Layer 3 of a small transformer language model trained on English Wikipedia (8 layers, counted from 0, width 128). Numbers have three digits each and are written without spaces.
Take only the direct path to the model's output, skipping the later layers: a vector added to the residual stream pushes a token's score in proportion to its dot product with that token's output vector.

Output vectors of the tokens that the questions are about. A number n stands for (n - 500) times 0.0018.
" Conservation": 595362571440619494209374556320128406623526438730612654722618368343384437478656659368429649534698176606264369498370812455579438616431456222735681498751411402460423866423528445530728591645679664395622730503415435665700332708216181622307287387507565483565737508485179446447381430408420774458609681310493585409648426204388401350394460537471699646549392436575528802258376557248891470758401
"arl": 440535548410605590523649790316464368327222422430442624655692436576524372389622296422169442474653653589515669513538691575383473510423290334702594582437368583501484526434265433362528406253747561736557740432213591459682442553282368893497674564355565399321250563796418717576541636623357595461525540375368532468461566462414617731378428422467263661278696484236651631469438575703701442473340
" took": 465345580501473459501504542518467434426466577519320501561493541363514546460642600485408557533472634488392417487536389678414551436644487509406413448635662716405348350489523510538351476577689662349627393550342457397577609378374170640457743597632420452440361532678585587388599647561419397517448707432349495399608537377426495510439456483549470650573634731370534464362537538470615498549392
"raph": 592200295433508332650565860388402576367421366618474600586589411520579495186845610979593675419756213380500390633592580556620406600396405563642280473518587546601505784350073476760394444518718414447708536326693348180285634505110355877569629544535628169324532421568789464676287747446510737289736700676115700361457230218822338552474422536709533819460270361644476463364465478452451369366299
" until": 600407532490415701457430520604635680532402522611293322546637625560357502387592344443608546476402193539408411612394477623582632643415258554408568356329493546327362445531671451428562477476373350483658565494571325551401614451548463545490558561597529632494392449533624481672376547541403559616689397578417657433531622560292304469552503473474484470535594695338373391339600552624706526476557
"erate": 559457550234532407439475836633357444749553276672474461580610524581203424526461697361327499522435576431849876571337492680740596550476496399626478463440217418525424622356504373523384526503590381517321556362402514442380392576745227643454507462522533467186590464688627722713364542495525520543574528530235512532694231700425626755432480670480320521385414726306645304389624478548844222324262
" buried": 350422716503529580378479635350693582470587684349195375818612550554422401453642572447595623517531407211724470634445265573633660631536271425625435367571614730443371445489561507680521558656344542244732659377353537646468343507566367664252329604661666484366323624617449503524538586351499563296719576491478600393508204193799541702482165695350619677549430442351312607285422464209620499564393
" abs": 500454538520418502361551468455447390601548502547644335421600545497527406677485693399474704450450629385433456513539574644615465528522389700500611381621506720599414601531554364677460506597571511395622581544560352404274417482536333608515551403398579579410463485565533574500607517500633366521587330580390544470612334379558516535442510254188522503444472447419578539403511442445642448480441
" ended": 476321575519458611547524603468510491411402612514320369532492552299259517468432448658426452556424591527407424664456446701471628458514481509356379400662564579535425404549552584415384533532672494341603469498343279588411527504380396619341522669616441534446441542585576605495640523718475507652453703603344523356468451445432536544449358494515397698539393759424618439325522580653591635544388
" poster": 491448627313495541339582546411559406483268569349539307350721421354422355413802496472641483534620505373487568621483585666467344684487512451632487436845682496699317828641312602672251573417523504647465697300511506264345580558704326616356517569286662448404685592435375640581419590483591729367649218714273375412413434210474530445491310783376419423568534442470355903213639396288822780541348
" Battle": 343503456360518595547198479458348384487556510641466624503494550345324397347530621533608633478554408286394467490416476695404609644325573586592320511648424490513367557632426534654514546578347416447733769428416512569490657368458665389222739513482470677270388563512425634637697620449503496517504648683406483480489486425630617624433404437554432594600546490410439556530480578351569370503304
"′": 412479386544653707272465703546471388360674690610284365732388309626584336184688499570531645472494420327430516530475612732503373527627546299576571206617613610691616475464635503522584495533482503634667435276534395300486624700631261452299366679646521454503464393648419750328499561620344438609653605386578436576460191577361277387576496541465640587365654395164614490312523394310681657665366
"Scientific": 606519598585670470263617715537305553469430636600429434534447356321193351499717650488499664300765091553504482685344849432674283664493499572560812387616716269327469759643599395561456517499338534436499786652159459715641200666549232613616360425670725559565612556659254309538545417417421650367706647499318643258414240392250308318579323556152760749402275545556567911218270457260789604684273
" family": 471271316391532605608579465545335669348568590568479588498347555394427533649415494333334457506421792518664350538487633533515562689453235351700424494491551658574665718446478347552633592351630592631525670544461721605647534756350459506478357292640678551661449498636550352447374548674595649451498353558397406389522434364356538310603478521338390529709582273383383518331368555248645412509302
" Civil": 391448512566596495254435493365498530511461616507699800525447524518381416330460673545409350505749546439487479453426655611474611588259449553692427458507399460498291710548236536575569587507564484466613585563612501501511523474429271604612394372471626852460447578612313434560643560504588413466433604548571449654497372426557261635420413466485478711468290607511498363374528526480615431488198
" Infantry": 319352359432576701387356589349490539435557606529519715799474474447418442395634486599462373417613414315486442497397507453376612529423524533653338391430621577364295662383415665576606519605479519326522638377313419651443664374380446647330731392420605505265443895576347625459482654419640468460629610610588596620418479341542567463486526638472521534518273675477588580436550697406571355636230
" tells": 342382737270540596439455637468426474543495589318267459512392333379427539550556552599412495524594646405445540556519553574403604633540482606435544358652440596667611581747483435755359504569671698502735479462529436328563505534465298497452706610569512470355528472632352530575395607424498641345430622571315480283396336621419432674438346616215306561667513592226583400264371502622754537593400
"mun": 477436607255615275410634801460387414543536481342331586545419368623464476615549616611701515612703358504662709435619530784473523301217305393414522476496467511700585669508496369492456486418476454527454449450372702481420608355516400529516589337412583561415572625489492668459434811521349401677558269531504707374183420545609426286436358429625463601583348702575547630617540506547754380411146
":": 498633438675656613115484425510611430687521593720634312479528525542526583596443343599600660423472380430563523447540305561530512490611324552557341543655502797498544694543506600379490481382442296599647308522599468229447626459863447246526406601408365604641398207545536405585486510673366374502371339614668184539539655451540710322548346502381536341547613257584559383526606638236375506587514
" since": 591289468414356680462352499669806833705173370663364443572505559464433484436407280461617343428446343487404396614395635609666648537366375584440512370375469534250564366664571567389572492440524561520663542544620315427393620471616415605539488604561499518531387502654682353621509325482520589586522475672450563409553471425290404518426551585471432426593495615529319444426554530689639464525545

Output weights of attention head 1. The head adds the sum of these rows, row i times number i of z. A number n stands for (n - 500) times 0.00075.
o0: 500453408560529471389385621549374633684428460449493390442484518549571289390547502478430526501530633499401459475504444648603396386502412586511320751346493561522469366520300489390547482567677718559427662237483606337417456356628423395451395576523415508397630588589638489466491495567492472479341422579549561666519475506573367634612513516402561548477583559542541567655463600443471636255712
o1: 587339600463404445554700412376357512357597518510363631480534509421598575311440552559506646462448509628585475511637466543396578552498496505396546508737603348442369736528661561570391595639431497568714504526423679511589540552367428462294516541591446648503441353662395713505582452587546282506601577435493345346566442513319730477279491332419350438480344560243472533503618675505354499675358
o2: 275531417457474568300598344292544568519414579530546572550357487315510632380444480638489584389569506640464562579438749799417450333335366397550617636524418560471484600426315586494392396485616298584572548431594619548503582558501510556425668536564434536238512614715666781556671465424543344445509535525558309421390488517513614459464379490525682499442465591591374473531428437495643472462123
o3: 499408454429348437472477525463668640555470573359365408675541661560379513554566447461548507586439524437592619540495331531543601425482592536457450439415432533503484382398621593518521268450647348479549433533437336452446615514509462536602555491634463461435515544440581386541447461416413812499639516486423645427458548473530547456571622561728493550473532622626303326490413490580483473371628
o4: 505476616400415430565428523421531601385666477452525592404580573697668520391526470280519467391426539472509539552398499500535511437461405276471501518533350565475487563484545403734530479563308487524572419511521526524420504620441503544506547423506458482678512366680519683571391544390495540583489566486536512412510411400508574450580603601391410348669335462310614484288724446650606412629626
o5: 476592450646654539474424637662638411545521564430505336457503601535398355529476483467604543648394427323571496385561475346552499598431583584544517301472599388356543347524625647300536665495516386505386609624465456491576475374493637531382470418438579518552408602262530344471403502534524605667631433418516340531476613568559419544615527535699555585256575528661473395638293286553502424514534
o6: 559547529438549544553476635678420596524613486503559492544547568434532457527454468415568384527512506262585444588408433300521461512492366626463478610564496452451383531484606445601458531526433528466550455419466465441577437567569621419453422553514668462576511482428557520466472600445497533564498463575560472631338421414508387501525557421338454448523655554455562635498542458411403511397451
o7: 468619400603485505432585623539694385517425562371687590393478447673465363565704306450460481450363336439560466517336654432532547589361430468556432345459388397408453458443466426339519509523477360485444685406575611588454444480639689517586643408474406432478560614430562452553500552456479519632510500604709460438590504381425547434511613583572477484480422380762481522449473567652610445513565
o8: 616695509608411555608406463457632457476523463489647550376520552673488619610526379403500497423502459271442558552303644319707629448430243424628484442389425539453560353561568343544576527419309385543469393399621442657509434492505642580550444460317618381540424407558532533628322558449494596603551409453487568400571455487603537380551597550427606538524522354500558482394494399619724417637552
o9: 418603519505473575613474470555633586499466628435602494636537503509444564518438515648507611516482474317492621513525580534598586415522491473475727390477485557403681556459502507548494471310403320532594393466505449448485600501521545592486408525532474353357479477596529460536475456458445459473475498452384526499408487614465478405523406618541521578503493574503260341458461465611542407504421
o10: 484631531427696592540627512550686410456580671515628567548587469495261408665442561592417450552278540423428451462463504510549588458528623329506580567458431569570548451333402447533652775369259329255470446505477484540521528505525630460496564618443392417680431388478454350565527543501653304508652524449538289606240527519530584358379533527666612496544561254488514549553444396519596456517522
o11: 741429537519290397616407598431651410432636485352342531574650540723347502404572310383447489535441364631655623642500547437531599650367506442370526348339366443438520414490701442604626524582382340504321424427519455643618525516538532484593534488497354529617392301570404528588432399527553465756603477403536566541615495418602587300579570542467305497305459603493434525488578618661560431523496
o12: 305392475553517478238586496399543544524338488538369353468309468468467479463644598675512546517635607681537435585491490633407402504630513687538450445426613376624459413550272677251475431557689631626428646496526544414394520464587439483608476543447395626314559616443529403535596406521423482435431537622483632622539577438499426812518459430588519499471466596629384434586342554451388568347560
o13: 714381291495410536542342629583742483610442541388331426564625723555431352460649419486435534539406478387556518630586326393570635595381629508512315293338430547406441302320597550330563440498558376454534599484389280531407606397549532587597370484341578459523493466526642350614379587582392940494486411462480750382558494406463563505720500634573494630460696591583370512586567475443429651511562
o14: 613296386450335269515504476443521464491469646343407477598467547386499657530615523575470291441541499583592497702407556556325622582495477467468482256470421428418467368540598424501472404577729568613517367457429601524514544507461448582690438435515536518483542580414674504465367574500432577572616632505420586417518563446442376451411521578482540530727536587487416624475569519596563386648441
o15: 461351498502510395287457555566428421461476550438434434655422498383579522433519495484554454500400431623586316505572562592365531772442582560538419375764606426297211533457548615500450402535709449498503667635447541526554549535346545483352645451621516618631546681209616560303473541550525579592620671463563324340514602518377429559482500404542514406465488579565470511474542428469273452626511
o16: 436547471412648526594406632461555517400591472443527518476467603773531382444424449379527666589499419620489468387446461547476554520438499454426576628534473544543526482478439514494623534565534320529425674577479413484485483496399545532454609486544332495606488495515405502455573367484484474522524386449653272579433520470525616407615469570666512424263499504534474373579514373575544462407571
o17: 518406510516517584471600290453506480497532553519465555553479584251399746537489545403420300570429552692430559446574566615468614542527667411455492355454525530486492450358436473504529376370540431462487477563405295652533491574427472564655568373519579474463466591466655454402466546504508530343615604410273566407395573530527565527375439520773532573637559572492517504514496542391539455557347
o18: 399371564431382265393563485432485594287303620469432508474415330465531541528493516690561521473585455588630472485382459519443630466515442705547492504707602330426341434544690494677476360503706501659516493626623476496545551491370557491405473435831530566507629661231497501563539364460527613583606581657507339424630623610408536528349548330669480506335409583509349432400559423656478290599529
o19: 379499586486533446309528658543408546518353382562371399463298399503573297383508521534518598503748537591530424539542431536428331456595477618559383516541622384532496490680428512387497467585733728632488674552612543374403406447507447466457493506503386436414624575530487410473640383439430446453349515577587546630629435547524496754534442429469436511370470569615548556595418468365291571556586
o20: 454455641588358448285570568479460607426393640512355379513473434412502510569409502746568437393561401605595470566509563436464579661503472735563383331673689262386409450519622539606509508443473481551459416660656519443576573461514613459369446528649576567500513566215520425566502408480550471707619569482450620358762669623436451583381571225501367602291347560591474372439417426516413380555486
o21: 592622559353509648738606486380430646465618402637520567518507530382723537451296353483485406223484583605422584481434373347419473562517461421535485724420342612716505494478509384792500636503218520445400344640590599638498315570451445507401350496383557490558475348611400697468456584499493402358531478422577695537634403423627547491532585409349454444558503378352661539582650450350620680481438
o22: 455507480450572606539578596373644529511439638488406453731348518375612467412461550704471288409469489803575420497517359394101511583403721707520271461460459319696369326250359506485513529457468401461433629579487611414437541523617553427402493518572388626423572679352535509381545451516396540407579571552506634594552509331588539682561578485562575551521419499701532520739498452364501675253493
o23: 704479411572511651440592521602592485565559527486428518549488538344529455340474491409429603315576479522464400607602458439492443620377434491522272291504482429344410434493521566405499490508417373576437599506540439521449464541433518574339427454391576635541454569708642432461639584575466387436475450453546536446620416483457749662640470564585439592386568461447534469721477424392468678632278
o24: 347502411567486578322420516573423587686362328481514435525378427505428346581609518527426530569720584470400428502546621675649450302599440522553446617389527570487551411556339494262564385572791581518504665407622464401438504419439409495536459526535377516428647642468603403489583516442499645498327396554630530506435543631452289603609430501486536530446632607698438517448354500417411533436525
o25: 551567450642493557414351613629551515711513460376596475710493443592371378432503182481537611522499348381520623482543582534664477672494550550433571397435398407378619510552639558490516508442495331515415512465607592501486449425529619521444484514561437377531461501545435427543541361462548481586448531379601484619488470605449472425732496568507466474261527569587318390699428625462388492416511
o26: 552567579513632616550548441570559451640729548499490488518591583538344533486511368309533419585355472485492560417520627522515577649438635251489604377516409514504654528394454477427615565437307282389572464626468397489584561541418607489552676457573478374630433437428523484456389521463565406605588536280492434472356502473487495401479471538595427427557446452548574423575495535502534477516503
o27: 567513589547491381433324432539486479411381571440489524744497404496599500388477471634567388438483361540619385466611477453382466657439594604530373350637486358337415575583660350501484506367445460586632422495446671378543624494516646483332590532562452591501462571346482523532538355400474610530597579477381384588579384602461427439489536490411495602545429545654372578594468563523554327608518
o28: 502519498416506457479571305406553593622630453608520604546469450513413636543562363389424483399622570563400500561434490598520414412551356239473521533396284676652558620560387410558567323441419515597514273533505515566458427640477518603709566507409482299494506343742513494593606527420416426341378500440484619641483286415533645432485508637545496401641607360458458524622555631514539539602430
o29: 720370520475309430628746372394545538354647647466327577477690603405442688464503525517466436434297454643541611592563444467430621662452564377448525320541481432437433570456620460646439446505430458439543289624426500606577519529468384582551488440497509509500384396568517596445460640562586369546632623469295626348589620435403617420364506456607359490590420491326489525483608572565523483651360
o30: 601347506467482394407400459447296523404471479582476633414433433407541688405510415464494460588675561697490485473609500528351440493443401449489501537532559459479406635510584450426480406613567639561609385490443588466612336533378405481581573372559589527407603628316526666535503541481450614490486518513469453400601489563499466530404663333482485451648477597530522530407575571395513383555534
o31: 407620393533510476509380560533675430506298541427579367533462460499370507591594447589548409578484418453715504466356549452508545464497531772540526517423545440545437275410420533476629335409656448533341561343511362458479604467639527383516541553616548497450612701196537399471440372462535718671461477670416504593387546421693386462615468556631663570355531592701441397478379505630573465175636
o32: 338611657498591470515432498454495410352503353536537562481541540673392532538535507522493661707588539470529542447499453503522549346531445579484660821492538582499423510445450427667602668482394528445404505538503421554525440542496510386468581528441511443590525364463423526590512379430561441519557491526468211527473501539596597331414523367542552466352535439564508446363456490467532382547582
o33: 651513648484630511457669408525406423305568632488506673347564456486405713577385514511486346560402546568452502426540514498533475626551558311436530403559594380471479540540673428512533599525441543309446377578439598571681348484367505568550609429387496479617433534429438389491554594503543187463651624385384388463518583553500544472260671368718456480571465307437546557459503532585504328747485
o34: 477649574464664560473453503544516477583567374560550585505468386616596335592499499442461440504536520508309422440524411500480353412540487341560455602428391597502614554576369383415579625539376607467464498598571547518423381547564540470606588538348391457618489355660364410525595486489450448408335460462694478709485368444530475451546511628426486438612532303622582625525498492399497537591572
o35: 540373556521469517287664487377334573511533504545332420429434440151625529524509556544517339353577583633454457615544451491377318669508378446529333394564510501501316592532525645493357441592442692487478466680516563568526387546525435542589417441448694593443433516424602579490580662573451532510468519615388801412695504297418503699456624372389394560621571504484613566446494568388480667552280
o36: 310622552538774472510505684530466445594497430520634396580392319601570259397494426538481594500532392487538396476530513464433371663496500684503576591591495364532508578567399564554471703554446499600451610506498684455401456478536645366373491628507372468577534327433311516438587361543518365561333469583640374747515381467440471562528454486352533461226515412582560534672500587497329533503489
o37: 283527368584394481407448511359562576555559490532576373639445581363417458452589537589566662413542468393666517539340861694460499380400313621571592539510499600458514550417414604532365450492460360622542512374559469532487677519620576428511375553590640651337383619700683811501449358431500691532549440683440506371418496343418405545584265545267641456497643736528473508517475357394664475351023
o38: 517629490509476564412452704550423587506484440512637496301569512554492327529319423442571624510516518322538485387422608460675485481493421437575630545549612581472506540602478450481570537470479533448579536516576445451573502440522550554422546451505596380496482607452549517545424495406587587567511378404608495426476492568619465382503538417478505477395473548575570383352372383537527430515603
o39: 686330459459535465470568381483424575391459518519516619373628495430355687574390488373446499633498603567421535316689563620572530501481493294453553522533528581524477592520614478515540408405545486369548443458432425633673395489266301599488639404548610460503447602478522507518590565593642457385609448397317395371446523597529585439403586388694439546480566567388465426494457543527597427531425
o40: 661406565554243370500523444404514573392641546402414559475653513480513583375588446523516523329477481456689610727515500492611499655497408392397471338530437356264404645604767538674350383595510608545564396534513502588515505560560578506519299491409554553463384278595494582537444516520501608545491600495502747406672452366437520545569520491352309453476544566269445559435578570503423463609430
o41: 544313412428352414581359589446691544548446546387200448577567685479417546490568390455552454601483503527672620595450393458399647542442502515487423360354486506491377307413627523471544369559685480497465420391413335567519544470527374588605447466527621413421537588447653467586362455494422819573591596546318676380503488363615487462596529597570537633473552689502360501435469550620584595373632
o42: 467604510599531624486420562436351518522501420425538595464478410583679392375423486644541693334427472317467574553459442447755413591507447521496428621558542470331428501642546568498428614679512548506629608480609632377507571378477581546248267649470324601508548518694399540528374453474513486529518587410587368381544516672381514487631581440367531491323441496370423486459401432587484473609632
o43: 426523567561342379612307494502666360431443515402459583469578468828394599552659400521626653641585405383630665543372565461663621533510461498451719388514473347341619542527683495459475433638577439538475438410547400537573489505553589464663435525602463411516479400477303462649357335512511608689441620501564457481479572506475363332553405580362396415364448543518314439203506561670499341511598
o44: 501701588498567619600496436526425446420618430576782636539575413506518539691370635502494397446365545344450491420479525321454403473587640329476670616596539576709643700440489489618477758416183566275512473649532469509527524669558592419511485556359600461735371325469276426425487583534598404387520382387573484572373472476542399369454487466387503360648608284417717555417531408338527514455370
o45: 493471524498446440586551407487515477412570606565479539549490582402566688504544546434558238531303432583597643565421524448458601464546571568490496368471417447446496356387548451564428504566425557497365249542453514580530435513618397487714584381559520514512496452436558539391308545460463523591598719711302574453524675402514504538454455494557536440715385488424620583367664498549555432552430
o46: 451646629434554453607469445593495605455634557554626655513573490466611567644332555388579321449449543328422480462388630437520535436596382360507629435568427727451661589503490275638541649372309555385456111569490484450558464601586549543590619420521572314614494471507535419465395595389495432503570593538447447531340478530596330322329461520446532492747500379508662518222514296620656341526482
o47: 447385430396588472547443379478548587661517508511524519734365446461646557410488482543454503468556481729360426443590364700288507512516633551479492575449404549567567427446361506511494325510677448561488522554427495383478535544459480645469614489603323558397622517603455479369612492554362463233456567452546530619425411594459461578551403582598576476574535588628429468672635525421429592384458
o48: 365574480661581548414409491548380346607498355605620384507363357367528354375570565563470550482544505453492434485465705591526402458480410686568487536536581540439586561531361604377398631581449506586500596394566592461481564463569631382398444507520604654495477489520591668452515456528529499606435401650520385528461551503396366609580290410233610482542525616570624596535511392321528501488209
o49: 707440540517572467251500532477339619614493493489397447392454482337664485319549286393497482437630510513434461537577451463494316677402331421499287509545450442533412633677533508474424390465513731566573497482476621479460278477442494470537571424392677469459534589455538597532602598520405527424441490511445713587657349425461550665490713415355391558572493572535633554686492720353484588480535
o50: 652510409504429582552383528591768450555484576454435515471658722638421572568537447424596426593323530369552656409517385331558571542416645439505482364376450392551504321395641533368552487441385387368444466455439396517554477452570456546621561446424589465585402541465463339551354556590467599555635487442387582470484563436568464465618645544658532581513488475543375440530389514599568506329639
o51: 427761474548578625569344642613617459591403320451570432472433539543446389625492496366573432477498556209518527464397626400668454349522368490575517551418505565543553410489471537396623578548507499454364640327581343494475447435529527387517415604401561388668552556507554345477431449418515660646429368547468494612285445393593314480659475577455630586426663490568550560465304428555622589323565
o52: 841425379608384500609331506516628349478577501399460633595550434527440579320547317622526509477485459415602621608538390453657458639361468524472379418325286404282519430516789454521441493684372345549489512238506562586589457370552523538478323612474323566481482322708458565579455428643488642670444565557546593516633332362361511455684556582378350499471597500433322650513645678487608605628443
o53: 393679525500517505526491410416697514645477456476583630496522480859525585565671483609508515530241444540428584387501578648482491340489661528492530613381454388613650476337321414372573456469453403386484591405528547415425552521656536350549739568535266438511539440532302454546542429488540383529457508576551468565452584464427441376515433499560567344497347390722371459504503703561436469192662
o54: 339397393425459406380481521465647575527215579383462388464364484548436417549591517585596570545578607579574517424492498715480512362528543594515476489497514424552439269434515559394520275555892418478413713400534482431384510403418399500488591516634359448408705756459565395537570380469497725475539553668457425493457541580516458573533409520761622541358535634638230401499365523584451449370644
o55: 420627445522580491426396471531606574684636424545536369672492543681315521673565456311535464669556492410622474374544565451392465382469544442482560426426457473596605499449438545279567490392400387530549469554446442376519573597524642433699810556538574437542445456377469440533486452370456629580471313414562383709302395435527382481557533594561541435595673481803402429649372575376380404364494
o56: 611472546536383400534491488502513366321493504491380630576518404675538576487637550585553529517350349531657453521488462484448543503425709570483421492618467343479457516493576381479470414523412458543638610416424539534490651519523466456418588542581358605524474480484421587468512479462520519583561449604521396421651565464253524491456403499415434399558332464511443641421706629537448412617510
o57: 384545618387569596724599432440470610493598446469667612466583581614684599610438441468450422477452504589388487293429437458360655508476526455503437712484420431593421436327508377705446532644523351347471535590544478612476392608411598461415480409533550607613556565428359623387491581496593496352565508449603430381470653400561480424526604413493586402435487392551571445407669439403531533373460
o58: 479477510502731645506565506446534449567695503506477512767412511275425584624486582488515375622568570605499464429672394421158436510468762313451580425468517534689565601324545664413447504471409414384581578760366477485538505612370529557530505409484574406474416534403562483398571585486417539271556460359507542526395422371490466573479531493602555446612661478619432558673475449167459569499295
o59: 492450516524550613379593407482458367461364457633425525458401440280379652535484690689452368576394607656545487399746477525365431477558864617541451433524728429691476506462414573345507560481534602358476639507356576525489519460484392418408514465426518597414467558381494437485563525621549422382548482556253565405529589574518479638434416315600522616560452504507478551563428625300487588488419
o60: 446648623488498552614615565502617577417477518500530466475548635390576521544394478441560334367505611393504490457336503365507426555446395451563465444535454616524395442416384401788611383317479495390296447592568278593446456624585521446498440498452724297614504620432614452477480535459555535422505598544399707531445405265734459538496568571507556551541529437498698478438428249573697651330523
o61: 460694411595600670559427507553770435678484551465649409615422582519411451705498454513492347515395548416370580385401502369478495422441545508627431513228418574656646146365370433390598577350426289363306522475573462523431472515636657537591504474421519360473462628486575389466394540500496590421546444494457565621322544443691414464644523636611772581504619372785468456733347318441738609254524
o62: 515463551359486386379448483391423580441483432577513510505424464384502660547447354387539302523638599595569454526469446457416439521515422404544417551431447552621437532604564434655527286452614656527454389516451439597491363532416460501659587372442576429515562528383582526547505513368435726406500539517370692592487394460629448589463657420606530497662554500557580546444558501380556416628568
o63: 465661427569481601641283417450670418671584422430600495572526601711677660544639344467591399459552373428439588457411514379368479522358542479525480492332353452594636391427459502459440378579429426562464613511521493477462475479579646542594502492391547433477482470551432537471339518477366596448362474409582746538597445286539363476783467696346589390560495444616505470580578599448572590366569

Each question shows a token from some text and the vector z that the head gathered there. A number n stands for (n - 500) times 0.0053.

"k": 500527670492528449489477485489483513493459531512499524505462487527482465515476487490499537549463516514499523451709489521518479509515499538512503518476465488526491497462497535497509474461512502
Which of these tokens does it push down most? ":"

" with": 514513698538504467498518504555511546504494536465495499506467506438480493513513507499537555495512479477477483459738505491517509475512445503516496482480480460496535508525517445473453476498460461
Which of these tokens does it push down most? " Conservation"

"s": 489532719530504516512499458499490532505468533581505500600497589473518473471480458530426563514552516499427519507848518503534554502519407555499455507438466456476477543427534489441497550441482404
Which two tokens does it push up most, strongest first? " ended", "raph"

" on": 510518708513482524502535486535448478533506514509487471556534518444499507526528474501485502515517486439467517526830522462543495509524406478449491569518432442495475525491483478486457485471453486
Which of these tokens does it push down most? " family"

"ita": 448485711495496512495527499493535497486510494507514529505458471518503494504516498483484525471498487535493492485731495519514483510491539516468485505450511529522501523463507547541525520536506518
Which of these tokens does it push down most? " tells"

" to": 491523678516488529520519485497511525500486528574486521537463539458473519492509494476451565489515495547441531469713503511539505532498449553494480523465488481529476534427501504462494511475485443
Pushed up most: " ended"

"1": 541505795475513452486482455504544490517444502486505519484484472521525511507495489478520515475479474497515526493748483520484465503440492494498516500473446486446505509456482508499513503506460452
Pushed up most: " Civil"

" Jonathan": 474514698546507499499484526548509493448559489466509499503436472517504508481492472487488544466502505464473475450800507529524539514503513481496491456452530517508518521471502542517494531546456503
Which of these tokens does it push down most? " Conservation"

".": 521494695513503500491545520553495502519503525476487471517481498431476474522516487515507508501523493463488480496791520472518493504531439483502486528487472467498534518516507470456457472504447495
Pushed up most: " since"

" the": 554476791471509457491486466510541481522446493482498519482487482530537516512501482484518500471499468482517531502753487509483466505432488495502518509482441494439499502451469512488512522526462460
Which of these tokens does it push down most? " until"

"ed": 436535697510523504492529520506518485476508534509496490536457471503501446450459479517452507499513515487475507518897485486491548511544513542530448538455523548535503536455545499489541507497503480
Which of these tokens does it push down most? ":"

" Elect": 471489668494484490510517517534533488483478494494482493473463485469498502484529528540538480490498495455536481525759486471504437491525569474511506559497490489504542449580522471547481481543457541
Pushed up most: ":"

" standard": 471517675534520516494502514569510464469522477486508468463484471462461510483532548502504449466461484406519464532926524465451501505523524453533504563482505529477500485559492455518455468513439513
Pushed up most: "′"

" ft": 477487683495483497508531522539543493489476476493492479476466501476514512487526522545523475476507495445534477532773497472485429491516564449501504556493492492497540451576529472537485493553446531
Which of these tokens does it push down most? " took"

"|": 466600667431567422494497524493508492459392502506489489511458500556453480458459486505522559536400521549515532483704508510551397540503535513526469537501419448529481429436525532470490486419493480
Pushed up most: " Conservation"

" being": 525520740513509470488487488520528521494519508488485514466448490493488532506515498490515553487453470508493521448746490535531496530468478482483498477478487471503509486480493491509499487501451469
Pushed up most: "arl"

" Cro": 451534724508518535509500512519522478443512491504531497524482482502481491484484516493449481478492518486481458493906524510460529514512517489527461526440520570465488528491498521508492519501466482
Which of these tokens does it push down most? " took"

" Sha": 488526723518504521509503463502504515508459524572508502585502584482526476469475469525425551499538508505443520513856519494519535510505432550516456518439467473461477532429525495449502554457477410
Pushed up most: " ended"

" of": 503528794514508480499503491529509486496491525488510522496486454479495501514510489479513518527478492519489479445825498521491511513497474516500514500473494501494517528480491496513521449494487481
Pushed up most: "mun"

" |": 490569661458548445507510530515518495452422488478488478496445483533455479460478499497522537517438518524502499504710513500519413525501532511537478540490447469522511441478520518469478476464466489
Which of these tokens does it push down most? " since"

")": 461528672535515525499512512567522472461527474492515463476482486460466511470533556512496451465463488412514466539933531469447503499517522446535492564483512525478495481564498452517452469505436501
Pushed up most: "′"

"=": 607465739446451472522493483505521473541425482466490492484534528521552505528511476516528483496540481486512522552709502498494453512420453463478512542562435490440518514486461509463500517539484468
Pushed up most: " Civil"

" Czech": 482510719507511523482520527530530492473510491492514525492444466495476500477508503511484512483494501514483463466828511520488515536506488515503490505452535524521510512465503503499514495533478506
Pushed up most: "erate"

" Z": 444479711499492518501542508500538490478514493503508536502452471519501500500518501485489528469497481542493493471745500521508481507485538520479483502455520529519499518470509548543520525548505518
Which of these tokens does it push down most? " tells"

" a": 442448728495493516534540540511562486436542484480502560452439441570497548498533528474529524455470465537522496435817507530506476499462575507520487495478532558523461465493477551572493563593518521
Pushed up most: " family"

"ge": 469508680531513506490499512571515458473517491487498478460472454456452495486527541501517462482466490420519461518899516478464500495538528459529509551475503514478510490560496458532466465516446518
Pushed up most: "′"

"ova": 597443729471454486520472483498524489541447485488494505495520545526571488522525477531510469493573494469507514560727492482502491527438453486481517536544445506445515519480446519459498528546497482
Pushed up most: " Civil"

"\n\n": 585522729435469480507493479494493492540406490484505457498562510505519502534509475512522488512506497481516519575698504491500433523445439450443503565562416478471505510492485480470489471485477463
Pushed up most: " Civil"

" stations": 526538718491471496485524450521437451580499513502496469531578478420498496544490457486489479513510483432475517542869495472527486492519430478438504576519429474493496570501513449488493469442462482
Which of these tokens does it push down most? " family"

",": 534584673574485476510451427497430552555462515585502489588549536427447478503535445483450545532540559455394521550771470499546556520550357567421496567509403468560473627414524456395480484382518369
Which of these tokens does it push down most? ":"

" (": 483497694474496485502538537537546493477460470485497473481469499499509513483520512539521469477496503456536471538764504478470417500502562446509503561494483493494538455544530490511492495551452520
Which of these tokens does it push down most? " took"

"\n": 466528683490511490492517516559526465474484492490492465470477462471459503471512515523530486495455501452532478527831506483493452495532532451519505559492466474488508458537519458528479467492447501
Which two tokens does it push up most, strongest first? "′", ":"

" Productions": 449528681509487507506518499538510461483505482483509479543481480505491478485511494493476475496503515468490477525880500490467509512555527508532486531437525530530510547499521510507508467497461495
Which of these tokens does it push down most? " took"

" M": 537519797472516448484480451499545491513443502488507518482484470522522510504489491477520520476467475503517528491751482524484464503437495491497515498474446484448506510454488509502516497496462448
Pushed up most: " Civil"

" these": 441526689540499510495530505526525496509503520511496531547463509451489466477485481505455541497513512536447476441800515510525518498527486551484456497415519474481513548478543501496537475490493463
Pushed up most: " ended"

"-": 468476672505487496508518523543536491475490494490485495465454476463489500484533533536539480486504494446535473518773494473503448483531568468511504552493494491499537448586516468551472488551457544
Which two tokens does it push up most, strongest first? ":", "′"

" The": 484565681464548422499493513500514498465425509496488506503459489552474488478471482497522545520428523526508521472721490507531430518489531521528483522486437475519489461449514528482496493453493479
Which of these tokens does it push down most? " since"

" 2000": 506511683550511494503592559543512584462619547516476481477384506491504550445584497572527579512469459495478501465788479492591556560529432476476513468544547452652528456490516492477432466525466542
Which two tokens does it push up most, strongest first? " until", " since"

"ence": 481521692572519502473501512569452471547514498501490482513510525467516485463509481526485494490525490422455521507941511418554553558558454526521490505492516495490519520489519431489473499460482540
Pushed up most: "raph"

"'": 495520672535515499497491514524494540466555488507491507467421507537507523454521494512500576491472492482474525469788498523558536520488484500486493475499531467545499454482499525508486528517473511
Which of these tokens does it push down most? ":"